Layer 5 of a small transformer language model trained on English Wikipedia (8 layers, counted from 0, width 96).
In attention head 1, each number of a token's query is one row of weights dot the token's vector x plus its bias. The head spreads its attention over the tokens so far by the softmax of query dot key.

Query weights of the head. A number n stands for (n - 500) times 0.00062.
q0 (bias 0.308): 422,436,548,394,504,569,436,526,777,504,709,372,614,532,492,407,308,527,359,368,324,500,534,290,500,294,365,381,249,452,476,659,405,511,574,620,471,459,560,520,496,625,613,620,440,449,413,182,739,303,605,412,530,649,611,484,557,480,678,536,792,681,424,432,456,508,500,627,504,728,395,359,354,452,673,416,544,317,516,608,516,337,268,515,634,432,438,346,496,519,292,439,242,492,691,367
q1 (bias 0.129): 569,532,554,648,471,507,548,503,588,518,378,513,481,402,661,729,302,477,410,510,450,576,661,537,465,529,343,672,540,650,382,362,400,315,559,251,657,701,487,293,503,525,394,563,398,503,500,400,377,664,402,432,390,615,603,521,523,469,503,411,384,319,343,490,264,609,575,530,586,448,367,411,417,639,332,600,456,534,503,507,510,473,527,636,427,439,296,591,551,600,430,722,343,487,516,469
q2 (bias 0.108): 380,658,561,525,603,456,242,563,602,283,353,697,674,454,603,196,601,422,552,537,608,382,544,526,489,645,611,708,522,496,560,681,434,462,610,193,750,446,647,182,397,339,371,504,482,687,543,497,739,464,493,645,453,409,422,512,496,603,552,572,403,444,500,539,330,426,537,576,414,644,521,455,536,635,557,591,526,451,586,271,422,544,609,467,234,522,504,439,403,384,530,648,424,256,493,461
q3 (bias 0.114): 640,404,534,321,525,659,418,490,613,270,479,649,522,275,465,371,418,668,434,405,327,344,309,478,284,529,741,608,371,666,428,600,282,572,403,594,706,624,603,570,667,303,543,262,458,474,571,470,762,604,437,683,572,503,594,512,457,353,544,541,408,578,493,606,430,504,547,575,444,627,292,622,479,518,547,597,534,545,256,824,511,376,578,608,552,403,416,604,493,561,518,392,526,536,385,524
q4 (bias 0.078): 532,561,477,525,482,544,410,444,528,428,609,539,431,307,575,519,389,603,496,489,441,386,649,594,669,794,235,474,563,466,470,569,570,396,747,386,680,607,522,560,615,507,557,778,432,516,619,480,482,478,393,576,417,426,469,238,543,656,577,700,359,538,545,471,486,444,398,293,443,632,532,473,57,617,581,431,387,587,500,458,363,544,594,540,496,645,715,503,514,774,306,562,361,278,570,430
q5 (bias -0.192): 521,700,467,493,378,536,279,507,461,791,377,535,706,571,342,425,479,359,438,301,394,339,338,600,524,369,532,515,229,343,634,479,414,558,646,704,347,539,514,368,268,390,602,511,399,449,511,540,564,553,479,756,560,570,560,577,557,466,514,493,631,445,331,567,299,515,454,430,437,374,277,413,640,316,638,489,522,490,496,470,507,606,577,372,577,521,268,587,402,313,383,366,412,653,716,452
q6 (bias 0.155): 567,331,531,441,480,410,582,494,647,259,548,650,447,434,608,297,667,376,422,275,487,396,544,479,529,649,666,277,510,587,361,576,484,494,261,496,506,484,441,445,427,634,784,416,507,471,359,553,556,589,461,599,497,408,686,635,395,521,570,531,436,678,472,272,481,544,537,479,367,620,409,684,546,778,567,421,376,468,572,476,399,414,480,553,507,391,493,652,569,382,650,514,624,510,637,516
q7 (bias 0.019): 552,437,652,578,626,661,412,548,485,629,315,455,457,641,242,417,514,392,536,767,445,538,437,758,452,394,630,500,453,396,510,553,220,486,251,600,679,573,644,555,373,456,518,290,601,535,514,560,507,440,545,465,564,536,593,584,737,388,532,329,583,555,520,538,365,380,325,319,399,532,441,641,483,587,566,387,448,367,884,612,453,437,588,397,526,422,428,470,416,447,723,553,331,472,596,661
q8 (bias -0.102): 527,814,434,409,359,436,516,351,401,285,473,461,238,201,629,622,299,545,516,415,458,484,465,199,523,583,496,318,692,743,471,496,400,371,311,496,637,582,362,352,433,523,441,354,402,500,350,470,393,314,434,715,500,418,384,847,266,483,589,632,394,438,394,453,442,557,468,442,387,484,500,692,594,586,493,651,508,477,209,959,378,419,479,698,574,484,451,511,547,397,336,517,638,528,531,508
q9 (bias -0.092): 410,405,360,531,663,380,674,640,812,644,548,250,519,596,479,768,580,398,465,387,408,462,543,608,414,615,583,548,374,532,539,504,659,493,579,304,361,432,401,571,484,474,652,269,417,486,740,482,351,580,376,393,431,475,396,612,546,331,504,551,386,222,617,617,746,786,635,496,538,465,804,591,273,294,596,263,464,375,417,375,543,468,599,596,536,660,379,468,595,557,287,434,398,600,567,530
q10 (bias -0.060): 583,591,236,360,580,455,500,451,511,451,523,405,538,607,768,533,544,615,465,364,477,375,185,408,537,562,497,546,736,687,340,503,401,605,752,589,428,507,375,362,572,507,378,556,564,476,565,355,394,463,419,620,459,538,378,319,363,831,424,351,412,433,402,557,493,636,559,632,513,375,550,519,753,420,665,452,268,451,440,504,552,395,465,620,542,544,455,442,486,592,602,448,707,641,444,477
q11 (bias 0.126): 699,344,344,488,612,591,660,416,590,439,371,438,563,512,663,575,637,351,504,404,443,496,522,688,316,472,278,233,549,612,233,637,622,425,347,842,455,547,500,671,671,591,363,613,539,454,613,544,394,539,604,405,492,489,533,466,520,496,700,612,435,320,556,508,508,403,651,652,461,520,423,437,554,635,584,531,258,398,842,281,246,328,459,661,476,414,645,463,410,500,480,322,500,187,721,282
q12 (bias -0.309): 796,352,148,453,230,476,375,360,317,241,419,690,472,255,886,495,481,514,418,353,423,532,651,578,677,762,620,339,510,806,449,542,631,607,662,602,344,255,259,350,540,401,412,548,329,646,486,570,523,626,440,575,552,448,280,581,575,515,704,824,294,476,317,546,618,524,816,622,703,614,472,482,666,440,504,664,593,590,539,505,170,618,592,771,302,379,734,562,778,365,307,354,611,580,450,427
q13 (bias -0.028): 408,426,537,617,544,543,566,632,317,838,727,500,543,410,474,529,613,304,536,516,292,554,396,471,580,226,481,312,452,298,579,520,666,680,500,440,552,214,558,609,388,228,686,536,651,507,449,618,598,410,538,469,363,409,504,813,590,240,480,545,632,634,451,488,630,548,492,312,311,484,465,389,454,281,209,457,769,511,516,385,636,675,314,398,630,492,536,585,453,418,330,551,396,661,553,542
q14 (bias 0.242): 547,631,587,472,574,763,441,587,368,365,339,627,458,409,655,238,403,571,450,454,523,242,338,648,405,573,469,562,385,650,481,687,527,404,556,284,407,603,441,407,709,547,476,589,538,420,711,598,729,500,387,643,612,448,605,432,497,361,528,662,511,587,467,589,337,468,356,337,387,638,449,536,455,439,413,378,536,701,281,482,511,620,594,563,378,601,415,346,410,600,418,410,478,535,702,358
q15 (bias -0.237): 640,593,339,227,489,535,448,459,595,426,527,559,454,269,481,463,632,579,738,582,470,348,340,511,630,588,528,332,410,622,600,444,328,507,363,591,574,497,493,594,415,537,417,479,459,519,545,556,444,287,555,546,451,602,352,545,567,681,657,623,486,449,380,393,493,686,285,606,621,404,435,523,669,493,490,609,219,490,482,688,364,598,587,756,315,420,683,569,326,451,345,738,600,585,656,565
q16 (bias 0.028): 329,555,504,429,447,564,537,514,541,665,417,681,549,461,667,532,230,523,312,310,298,371,434,504,693,478,396,488,473,425,545,273,295,446,460,459,596,673,526,546,441,720,411,595,485,580,456,507,437,448,441,507,627,880,349,460,392,768,511,567,550,674,201,548,500,630,455,609,566,401,529,514,699,529,448,601,298,464,569,622,508,430,519,646,566,396,263,542,518,679,492,693,613,677,641,315
q17 (bias 0.293): 420,470,666,414,683,600,372,741,290,414,450,581,500,581,416,450,632,513,389,544,558,368,476,728,379,328,785,518,522,704,682,483,355,533,649,453,447,619,538,407,614,583,862,280,377,561,440,286,509,205,525,534,595,343,747,574,457,183,500,357,672,536,348,836,353,430,275,746,339,469,424,577,390,374,684,595,558,521,393,288,768,484,513,418,153,260,557,443,487,470,456,542,358,582,442,429
q18 (bias 0.011): 578,586,341,362,375,698,417,570,386,544,475,482,554,348,547,412,522,345,243,212,322,479,452,432,341,743,518,504,534,649,450,366,423,566,484,634,230,314,367,208,515,461,536,352,500,506,752,456,601,688,333,489,536,510,299,629,370,580,397,565,288,602,631,590,486,567,602,443,432,496,607,562,546,422,564,359,387,448,534,599,396,520,639,493,594,800,415,306,435,500,455,598,384,536,549,419
q19 (bias -0.090): 727,203,233,259,610,455,742,250,675,471,602,571,455,512,353,719,679,546,496,450,391,637,592,637,438,568,574,433,628,492,379,414,424,507,431,635,583,652,448,667,575,540,269,281,281,610,534,433,395,470,463,541,549,581,560,581,631,460,504,500,342,442,457,318,566,485,534,402,604,328,515,372,589,496,357,669,437,663,609,607,373,511,453,541,609,316,596,525,314,590,186,383,586,621,373,416
q20 (bias -0.305): 447,652,448,604,638,559,675,570,333,801,526,455,387,709,377,586,603,370,589,191,391,679,268,472,721,514,329,382,416,132,800,337,469,691,824,515,509,411,545,580,586,338,612,430,473,536,243,675,337,626,496,491,291,555,295,285,622,553,528,319,310,500,526,330,553,686,317,127,446,449,571,483,540,305,332,491,311,461,800,395,630,606,528,500,636,486,324,619,190,676,453,617,762,600,610,456
q21 (bias -0.365): 573,511,633,538,306,337,370,489,443,587,359,530,459,449,561,500,355,557,577,427,504,444,413,317,445,421,370,649,450,528,476,388,529,618,330,312,554,637,493,322,381,395,377,481,456,787,612,306,440,679,213,579,526,493,267,581,496,374,553,315,485,621,582,541,588,711,644,430,618,584,515,383,544,217,361,646,731,540,399,740,780,580,519,489,492,620,331,500,530,638,604,448,373,783,551,431
q22 (bias -0.164): 564,284,609,424,384,416,301,473,428,750,389,761,448,642,451,371,562,606,365,482,306,524,666,637,689,462,445,706,564,354,522,237,410,510,650,443,550,380,686,521,533,691,404,376,531,771,517,539,555,586,469,479,688,348,533,579,559,551,599,401,504,734,437,507,497,351,552,605,602,546,446,405,630,500,397,476,428,550,654,489,461,448,496,483,435,272,610,347,397,528,414,519,646,427,403,591
q23 (bias 0.143): 836,537,436,421,587,638,520,474,270,424,549,635,558,457,519,438,585,483,574,604,566,449,470,511,410,650,443,397,641,759,415,561,569,774,452,533,637,567,409,479,403,434,581,493,332,609,534,449,415,422,423,613,613,245,567,518,510,586,399,588,503,532,288,767,467,402,404,628,409,483,443,422,443,440,418,582,614,520,549,371,654,685,592,418,285,507,748,558,432,480,254,566,503,531,437,377
q24 (bias 0.048): 262,656,480,647,557,360,601,652,582,358,638,574,361,587,541,624,425,692,496,519,351,474,675,336,624,391,336,335,504,472,569,605,377,658,370,128,615,359,459,481,254,409,515,354,511,624,556,518,756,522,644,591,440,500,574,159,316,397,485,436,639,578,514,493,463,604,697,480,656,599,585,514,474,563,343,353,551,543,449,445,535,672,469,444,523,541,477,500,537,642,547,557,352,500,467,76
q25 (bias 0.182): 579,620,565,573,474,515,678,511,416,565,617,601,313,711,548,512,631,537,602,485,514,543,374,466,425,625,424,198,617,697,443,642,511,644,238,428,616,684,515,572,550,652,733,264,529,480,536,597,643,310,507,526,294,414,638,496,449,531,452,521,556,553,493,725,543,462,334,469,424,727,378,712,232,396,360,350,596,592,633,562,474,599,303,368,674,613,463,507,536,613,587,255,493,500,454,297
q26 (bias -0.039): 191,588,465,487,740,363,760,582,821,425,349,475,339,522,422,608,496,401,343,780,374,663,641,522,578,394,554,641,592,339,609,525,480,512,500,537,354,604,324,434,652,782,479,478,454,485,525,492,470,652,496,309,297,698,544,231,293,447,87,247,578,618,670,567,578,799,385,584,358,461,666,532,408,554,488,360,434,520,552,207,426,638,246,500,456,631,305,532,374,652,526,596,543,406,357,533
q27 (bias 0.154): 296,532,738,370,358,664,730,576,434,474,716,486,589,388,252,653,509,547,366,557,621,518,655,645,215,542,629,330,274,318,470,454,513,384,92,540,593,482,380,457,156,446,643,510,573,500,375,434,453,426,491,397,519,452,767,505,500,726,131,717,719,553,442,712,446,452,430,495,362,344,582,703,156,523,617,500,723,307,380,495,514,413,654,379,370,974,357,688,565,203,730,545,359,575,383,550
q28 (bias -0.013): 378,380,811,349,660,433,624,362,636,337,560,453,441,550,212,629,518,511,424,463,511,515,798,664,454,426,424,523,470,275,557,507,543,521,548,488,514,583,431,713,251,411,606,508,504,327,332,452,489,489,471,334,625,517,652,409,371,728,429,545,568,351,426,482,514,308,648,634,435,422,659,716,304,493,469,371,588,412,705,635,605,342,644,360,470,515,530,790,635,302,564,472,429,404,439,518
q29 (bias 0.141): 408,537,612,677,370,766,573,583,294,678,400,333,599,366,518,535,386,349,356,341,476,675,587,380,560,566,369,410,339,400,371,529,512,587,634,652,334,463,239,628,487,560,631,588,350,287,283,539,426,660,569,322,364,650,667,527,648,613,378,649,458,543,268,443,484,314,380,298,472,504,431,633,390,686,573,735,693,326,640,236,466,496,577,418,355,553,412,740,692,389,407,917,542,628,452,420
q30 (bias -0.187): 485,583,690,581,343,545,379,347,293,467,393,594,572,375,416,354,349,640,540,649,514,509,523,494,683,524,521,397,337,585,492,473,437,540,490,575,683,441,583,472,494,563,533,576,479,728,399,405,464,640,591,539,527,467,438,394,551,531,530,480,573,457,546,249,442,323,431,348,562,527,327,483,559,760,420,685,463,425,531,679,537,450,488,530,441,387,506,565,491,554,562,494,522,377,555,596
q31 (bias 0.207): 649,430,446,422,500,609,412,504,496,442,712,592,563,663,488,362,703,534,424,405,550,438,314,631,229,455,585,740,573,398,606,500,482,219,452,334,617,463,706,319,685,543,489,500,793,517,548,622,455,359,610,500,716,354,664,757,526,367,356,528,409,523,521,603,511,435,298,643,266,436,412,542,570,485,559,329,271,386,366,363,618,396,742,567,358,556,549,297,496,522,538,472,483,380,536,518

Each question shows a short text with each token's key, already scaled and adjusted for position as the last token sees it. A number n stands for (n - 500) times 0.0032.

Then comes the last token's vector x. A number n stands for (n - 500) times 0.0087.

0 ",": 610,565,566,722,588,800,319,565,461,725,540,431,667,464,682,466,507,758,611,470,589,762,493,452,558,342,401,469,487,239,453,414
1 " as": 512,488,564,686,480,752,186,549,508,688,573,402,583,535,731,487,287,851,479,463,566,637,533,546,450,338,424,358,483,327,445,469
2 " well": 449,493,564,612,581,684,160,616,432,725,516,374,545,460,654,580,530,809,516,467,693,683,551,623,478,434,490,250,568,280,517,459
3 " as": 559,494,474,640,498,737,147,514,478,697,572,337,495,517,731,557,385,776,476,508,615,647,573,490,448,278,478,316,483,285,467,429
4 " that": 473,548,420,548,564,616,177,513,549,695,528,376,655,672,708,538,424,764,513,449,670,744,541,522,468,362,413,302,269,346,488,505
5 " such": 519,564,414,550,620,582,284,423,594,752,463,408,601,567,836,582,570,767,524,432,674,683,572,580,407,445,483,236,286,394,469,542
6 " p": 457,582,535,629,571,639,212,572,531,835,551,284,705,557,562,549,400,628,467,569,656,681,532,547,582,464,488,267,526,275,551,301
7 "ept": 536,530,509,607,612,587,311,584,518,867,479,423,729,563,551,520,458,678,562,491,652,769,619,457,572,508,505,215,538,223,442,412
8 "ides": 556,453,465,658,575,601,260,429,376,783,540,377,656,594,595,487,441,641,532,522,667,737,619,409,432,340,424,218,500,224,474,384
x: 490,520,343,513,311,418,451,455,297,615,556,569,468,459,593,468,476,381,500,356,514,574,354,540,545,479,470,736,218,613,411,457,391,475,414,361,389,352,324,668,540,458,486,438,555,323,533,500,624,587,434,706,587,633,757,558,484,352,544,679,305,520,677,381,601,709,213,570,453,623,667,450,713,341,375,465,489,506,512,688,672,431,660,490,735,501,332,529,559,502,395,594,479,632,405,500
Which two tokens does the last token look at most, in order? 5 " such", 4 " that"

0 "000": 583,538,538,671,573,732,369,547,463,667,534,457,632,473,648,473,510,683,585,466,585,691,489,445,558,394,428,455,488,294,479,431
1 " km": 526,483,583,598,550,727,279,597,399,709,493,448,606,542,565,529,445,690,480,469,641,624,456,409,575,460,475,429,532,304,534,429
2 "^{": 543,434,550,688,568,663,318,603,498,751,565,496,602,505,542,535,404,701,487,476,657,589,469,408,547,468,428,400,549,311,516,521
3 "2": 527,417,577,697,527,644,302,600,432,662,563,479,640,518,550,553,402,603,508,509,657,594,516,437,600,441,490,309,574,276,538,483
4 "}": 529,386,556,689,551,694,323,584,491,692,558,486,661,539,569,478,348,680,556,465,620,638,495,395,550,453,405,476,528,348,489,550
5 " (": 537,440,552,749,554,653,347,592,497,702,553,418,574,536,545,499,393,738,507,426,625,614,520,466,526,446,407,395,519,335,560,564
6 "14": 534,509,541,729,556,621,276,595,499,653,494,445,597,640,535,524,395,651,471,500,617,630,514,474,563,433,453,294,527,311,522,558
7 "3": 517,478,577,686,516,643,281,557,457,669,488,412,616,614,584,518,400,614,515,444,637,645,533,467,647,409,498,332,544,315,533,511
8 ",": 539,463,534,631,470,648,304,563,456,687,443,384,467,622,569,469,368,733,491,406,582,701,576,519,599,469,434,456,476,356,491,624
x: 397,496,439,492,503,493,469,524,566,778,369,452,312,538,681,542,443,642,645,218,493,246,309,644,332,454,428,607,304,509,382,406,456,535,282,370,575,627,478,455,603,477,607,492,566,421,544,518,661,503,646,462,625,664,789,564,478,310,515,655,585,323,455,349,447,491,399,579,262,648,559,574,627,221,542,396,503,533,296,700,720,513,591,449,465,405,393,583,434,621,365,502,438,709,568,496
Which token does the last token look at most? 8 ","

0 " G": 606,584,559,715,588,784,335,559,458,738,542,418,681,469,672,454,516,747,607,469,586,762,495,445,570,354,420,467,485,236,456,395
1 "ill": 459,622,567,690,663,643,313,569,464,789,424,391,843,536,610,516,417,717,533,558,510,755,620,558,484,466,459,411,464,272,517,430
2 "berg": 442,538,614,679,587,676,268,549,342,770,431,433,858,540,621,429,423,640,636,548,520,752,687,532,517,434,459,467,496,318,483,486
3 " of": 474,617,478,628,549,642,278,506,424,896,469,451,742,516,629,388,403,712,685,463,541,763,586,414,562,462,457,455,498,316,395,473
4 " the": 510,658,577,623,655,695,357,521,469,789,470,410,724,489,769,369,465,642,740,404,599,745,533,462,631,450,447,497,381,333,474,496
5 " University": 482,717,553,556,624,637,205,480,418,757,477,364,712,583,567,399,544,645,559,600,646,817,652,550,559,302,510,462,514,364,529,414
6 " of": 435,702,480,543,547,635,257,473,464,907,480,353,650,567,593,445,513,665,686,410,644,799,571,433,555,397,527,491,499,359,400,502
7 " G": 461,747,440,516,557,589,309,530,438,928,495,315,722,645,517,396,482,602,571,546,632,795,591,506,512,400,511,466,448,348,449,479
8 "ot": 471,675,527,509,519,556,300,556,489,877,403,398,689,636,410,494,491,613,625,558,623,819,709,549,490,375,555,350,506,321,399,416
x: 368,493,254,400,489,520,309,456,319,738,572,556,311,607,469,595,204,455,497,275,389,418,692,507,486,522,375,759,523,541,489,465,610,503,298,354,563,552,355,376,700,450,462,367,661,455,615,515,478,584,368,563,333,584,765,542,561,330,671,477,486,256,549,504,532,618,337,587,450,494,661,500,725,308,546,498,615,440,440,747,695,461,653,351,634,553,348,640,462,429,539,661,558,701,243,467
Which token does the last token look at most, and with what share of its attention? 6 " of", with about 50%

0 "-": 593,548,558,696,580,751,358,556,478,696,542,432,639,458,662,466,506,728,589,462,585,712,486,445,563,377,427,468,497,270,477,412
1 "R": 482,577,623,728,594,656,307,535,506,635,466,396,794,527,636,492,391,733,500,468,550,656,560,529,562,458,445,375,445,311,485,487
2 "oc": 484,540,639,607,584,621,368,542,513,704,438,389,791,511,673,545,393,681,569,464,479,679,621,554,548,453,387,419,461,240,519,471
3 ",": 493,513,586,656,560,706,332,574,482,660,427,417,693,541,667,489,382,762,578,510,534,709,610,579,528,452,364,477,388,327,490,596
4 " Vol": 401,635,578,607,528,595,390,605,514,720,442,361,698,552,564,492,451,797,519,542,551,714,628,607,548,458,400,320,525,331,460,487
5 "ks": 512,580,592,559,500,634,302,577,445,727,450,398,683,654,487,507,486,738,599,584,498,758,673,547,455,373,529,388,512,328,462,465
6 "w": 484,579,588,615,549,657,284,591,479,781,453,404,761,596,527,519,402,671,609,598,521,708,639,474,444,377,463,436,481,397,426,486
7 "ag": 530,564,564,613,511,660,331,598,435,762,383,363,752,545,505,520,423,649,618,554,516,688,685,469,418,387,463,383,539,350,396,477
8 "en": 481,516,537,678,546,660,302,556,433,721,419,441,788,570,474,457,446,638,640,575,543,697,724,457,421,412,489,436,560,359,443,512
x: 500,570,334,355,471,548,236,364,377,878,543,484,501,662,630,456,637,430,258,330,464,448,401,513,407,423,582,706,179,468,471,427,593,399,365,388,479,428,409,495,627,578,423,523,446,490,549,562,685,673,403,453,578,482,836,880,433,427,428,633,465,462,448,633,505,571,410,507,585,460,554,566,556,356,451,494,556,406,523,786,553,535,588,525,598,382,477,605,416,552,438,564,408,640,334,367
Which token does the last token look at most? 3 ","

0 "z": 585,563,558,693,565,743,343,556,462,696,532,441,647,462,642,473,510,706,595,486,564,722,505,452,545,362,431,470,505,274,460,412
1 "an": 462,565,612,662,582,600,314,601,440,729,400,454,757,522,535,519,431,665,615,564,524,711,661,491,494,369,438,440,528,309,469,497
2 "ia": 443,532,573,703,506,648,322,575,402,719,469,465,738,517,581,482,396,661,643,555,586,725,618,457,454,369,480,436,516,325,472,455
3 " |": 511,527,512,724,535,703,396,583,446,725,446,374,658,541,585,424,375,785,612,426,637,647,577,362,510,400,475,519,519,468,573,563
4 " African": 527,608,559,661,484,629,360,593,358,693,399,382,537,490,673,385,448,802,580,417,514,700,651,447,513,492,470,568,530,328,457,550
5 " Great": 438,619,566,600,599,640,342,593,382,721,410,344,575,449,595,408,561,752,610,463,655,700,663,506,556,513,554,505,596,350,482,503
6 " L": 458,611,555,605,626,677,403,601,409,759,483,320,669,529,524,434,482,639,580,513,587,697,734,432,596,438,557,545,594,332,536,493
7 "akes": 565,553,587,546,533,664,337,587,318,712,400,370,568,585,504,461,583,640,570,487,629,713,747,459,529,382,611,488,570,335,480,386
8 " |": 542,522,510,654,517,733,405,590,422,703,422,310,593,602,540,396,459,759,578,409,693,637,634,342,564,433,558,541,543,466,582,539
x: 468,550,546,380,479,533,505,481,574,753,488,532,489,527,545,484,442,455,343,445,417,410,472,618,550,503,416,644,292,432,621,359,438,558,502,481,517,493,484,523,493,503,588,461,523,290,577,380,432,481,536,589,369,577,888,506,429,475,545,483,511,401,376,726,448,664,375,444,302,595,420,515,503,363,551,460,455,519,424,767,580,478,532,475,627,423,411,511,485,538,485,551,420,711,525,495
Which token does the last token look at most, and with what share of its attention? 8 " |", with about 40%

0 " km": 575,541,548,650,557,704,377,552,465,658,529,455,606,472,611,486,513,667,571,484,567,668,485,454,541,393,446,479,508,322,468,434
1 "^{": 526,462,553,670,558,638,330,611,494,723,543,493,585,494,534,541,413,694,489,491,622,584,491,439,517,447,448,418,557,346,516,517
2 "2": 513,442,571,686,522,632,319,600,440,638,545,481,623,509,545,550,410,603,503,521,625,584,524,463,572,429,493,340,563,310,537,482
3 "}": 519,413,557,672,547,666,343,581,489,672,557,480,637,527,571,478,360,666,544,461,592,621,503,417,544,453,426,476,525,367,499,537
4 " (": 524,445,550,719,546,636,359,584,492,673,547,431,570,527,542,499,399,711,501,436,614,599,521,482,524,453,425,409,516,359,559,545
5 "14": 520,501,537,705,548,614,304,586,489,634,497,454,595,614,538,514,400,639,477,506,602,614,515,484,552,448,461,329,515,329,524,541
6 "3": 508,474,571,672,520,630,309,557,458,643,495,430,608,586,580,514,405,604,510,456,621,623,526,475,622,423,494,356,535,332,535,503
7 ",": 537,466,535,621,480,629,325,552,453,664,456,406,481,595,569,468,376,702,488,417,571,674,567,516,595,472,442,456,478,365,500,599
8 "000": 482,458,504,625,486,655,337,588,408,615,454,451,506,650,616,445,421,651,499,386,629,641,532,467,606,491,467,393,481,372,508,588
x: 536,473,500,534,523,362,385,451,337,856,516,421,523,407,746,548,425,385,598,296,416,372,114,681,349,411,623,756,518,390,468,443,435,447,351,382,616,526,491,507,448,368,541,521,730,350,526,662,541,474,586,530,574,494,716,585,324,311,629,486,649,613,581,575,419,399,434,546,441,620,580,517,429,311,610,237,585,426,268,809,749,531,487,561,555,466,352,494,555,428,396,774,367,551,508,577
Which two tokens does the last token look at most, in order? 7 ",", 8 "000"

0 "eat": 593,553,542,678,566,733,352,544,461,697,539,440,640,457,637,481,511,699,588,478,569,709,497,453,556,367,445,458,511,273,466,404
1 " Ar": 459,648,539,597,577,619,324,540,413,693,535,429,686,458,555,496,542,664,555,595,605,693,663,615,582,413,550,336,546,304,518,408
2 "ona": 484,582,578,582,580,587,295,558,405,667,388,412,716,572,546,486,472,654,602,609,605,714,715,552,526,418,565,437,510,320,452,424
3 ",": 484,496,554,620,540,709,306,603,434,691,426,418,635,568,590,490,399,764,604,553,627,690,621,586,493,434,446,539,444,395,444,599
4 " Vol": 404,616,548,573,508,600,362,629,468,746,454,369,619,558,513,488,463,801,523,550,617,689,626,607,540,437,464,369,589,378,426,492
5 "ks": 508,543,566,529,485,634,289,600,410,729,471,411,609,658,446,511,486,732,592,581,577,727,664,548,443,375,566,418,551,367,437,479
6 "w": 476,544,574,581,529,659,264,617,439,779,477,412,684,609,488,518,409,678,601,589,593,684,633,481,436,382,497,456,518,427,406,499
7 "ag": 520,530,554,583,497,665,313,626,402,755,410,376,683,554,473,520,426,658,607,549,589,666,673,478,417,395,496,401,572,373,383,484
8 "en": 470,479,527,645,529,664,288,585,403,714,442,446,714,583,449,459,441,643,628,564,617,674,713,465,418,423,513,444,584,382,429,524
x: 473,582,330,360,492,565,253,367,324,920,530,478,493,692,582,461,670,435,273,324,463,466,367,504,404,388,567,694,196,421,480,389,610,410,409,398,475,414,422,528,644,573,469,494,451,484,539,577,650,670,398,447,547,474,824,889,452,433,411,598,465,438,453,637,498,584,388,505,576,440,578,575,555,350,457,490,505,394,570,771,584,542,627,515,611,383,438,640,370,566,437,582,438,647,342,375
Which token does the last token look at most, and with what share of its attention? 3 ",", with about 50%

0 "\n": 607,549,568,729,595,792,329,562,486,723,549,428,662,445,681,473,512,760,612,464,605,741,491,446,540,346,413,461,497,236,478,414
1 "-": 515,488,605,745,609,679,377,535,547,762,552,398,711,444,717,540,397,839,554,403,594,628,480,499,557,418,380,408,530,238,577,501
2 " C": 444,631,577,661,620,652,307,535,565,724,514,335,828,478,665,480,390,737,507,436,487,676,561,540,596,482,392,394,426,216,588,448
3 "yl": 450,548,678,685,621,613,417,529,512,702,524,352,817,465,670,493,402,695,594,416,410,738,664,484,555,510,407,380,476,196,566,430
4 "ind": 490,601,621,687,629,627,348,542,456,773,422,382,892,508,675,487,457,639,595,516,440,693,617,444,497,494,420,384,452,234,495,433
5 "er": 453,576,594,708,587,631,327,502,456,753,470,414,914,476,619,449,383,629,617,529,448,726,669,459,500,434,405,444,469,278,549,410
6 " bl": 429,629,631,657,663,659,302,586,458,721,589,402,838,394,600,496,521,633,609,494,433,739,651,499,506,501,322,404,505,262,493,423
7 "ock": 529,516,584,685,663,631,338,528,395,750,453,423,862,507,581,485,469,666,580,577,527,787,697,465,463,408,357,393,455,315,536,413
8 " &": 475,585,486,646,636,666,382,554,386,738,497,436,845,442,678,300,420,655,661,496,533,795,674,428,504,563,386,452,402,389,532,462
x: 359,494,543,430,440,423,440,497,540,896,358,623,578,546,797,735,292,504,336,339,497,400,402,444,377,557,503,723,457,488,409,484,354,497,382,534,421,418,359,504,514,281,511,513,525,375,705,449,662,492,507,468,605,512,814,530,682,445,635,621,431,529,572,555,296,462,406,544,369,470,374,507,584,383,473,388,431,495,489,815,451,541,628,644,555,442,444,543,482,619,571,372,541,628,343,369
Which token does the last token look at most? 0 "\n"

0 "ract": 621,555,551,713,588,782,334,556,462,727,542,431,666,456,654,472,509,736,608,467,585,748,499,438,561,356,423,464,522,246,459,390
1 "ed": 535,506,535,666,645,682,249,517,408,822,474,431,755,480,574,533,450,634,591,486,548,642,624,403,543,310,483,390,617,236,537,476
2 ",": 542,466,509,679,592,744,237,548,443,736,463,438,619,504,645,519,345,798,579,527,603,709,572,535,487,355,379,486,435,333,451,656
3 " W": 467,660,570,635,628,671,305,559,507,762,456,357,758,585,527,438,387,805,505,597,521,701,628,585,528,349,387,508,411,522,458,627
4 "ake": 512,593,610,616,600,602,324,561,414,761,318,389,748,707,458,441,441,709,568,515,517,739,756,563,489,352,442,469,511,394,387,499
5 "field": 513,547,558,598,606,722,290,569,381,742,336,418,809,632,538,426,437,708,587,583,585,756,686,491,493,358,443,450,535,472,502,522
6 " et": 473,567,586,645,430,698,242,610,379,796,466,413,635,481,560,467,463,720,621,561,682,708,695,533,461,417,475,391,622,326,402,518
7 " al": 424,554,568,632,548,649,300,702,428,796,582,349,529,404,617,455,500,757,580,575,633,697,643,481,528,532,528,353,692,295,498,416
8 ".": 505,460,465,674,575,687,227,727,410,743,466,384,665,554,594,429,329,739,550,544,677,677,557,391,496,461,399,455,475,303,474,485
x: 495,376,374,482,444,379,329,419,483,586,334,469,550,555,414,538,556,516,374,278,612,428,351,667,367,524,467,547,407,401,528,302,369,576,481,326,482,596,437,558,756,421,593,455,352,408,535,544,366,339,340,620,584,537,864,462,638,446,571,668,382,618,589,431,493,578,382,402,488,489,501,505,519,320,604,421,499,541,516,764,539,508,646,502,564,434,268,601,619,646,514,504,491,735,582,445
Which token does the last token look at most? 2 ","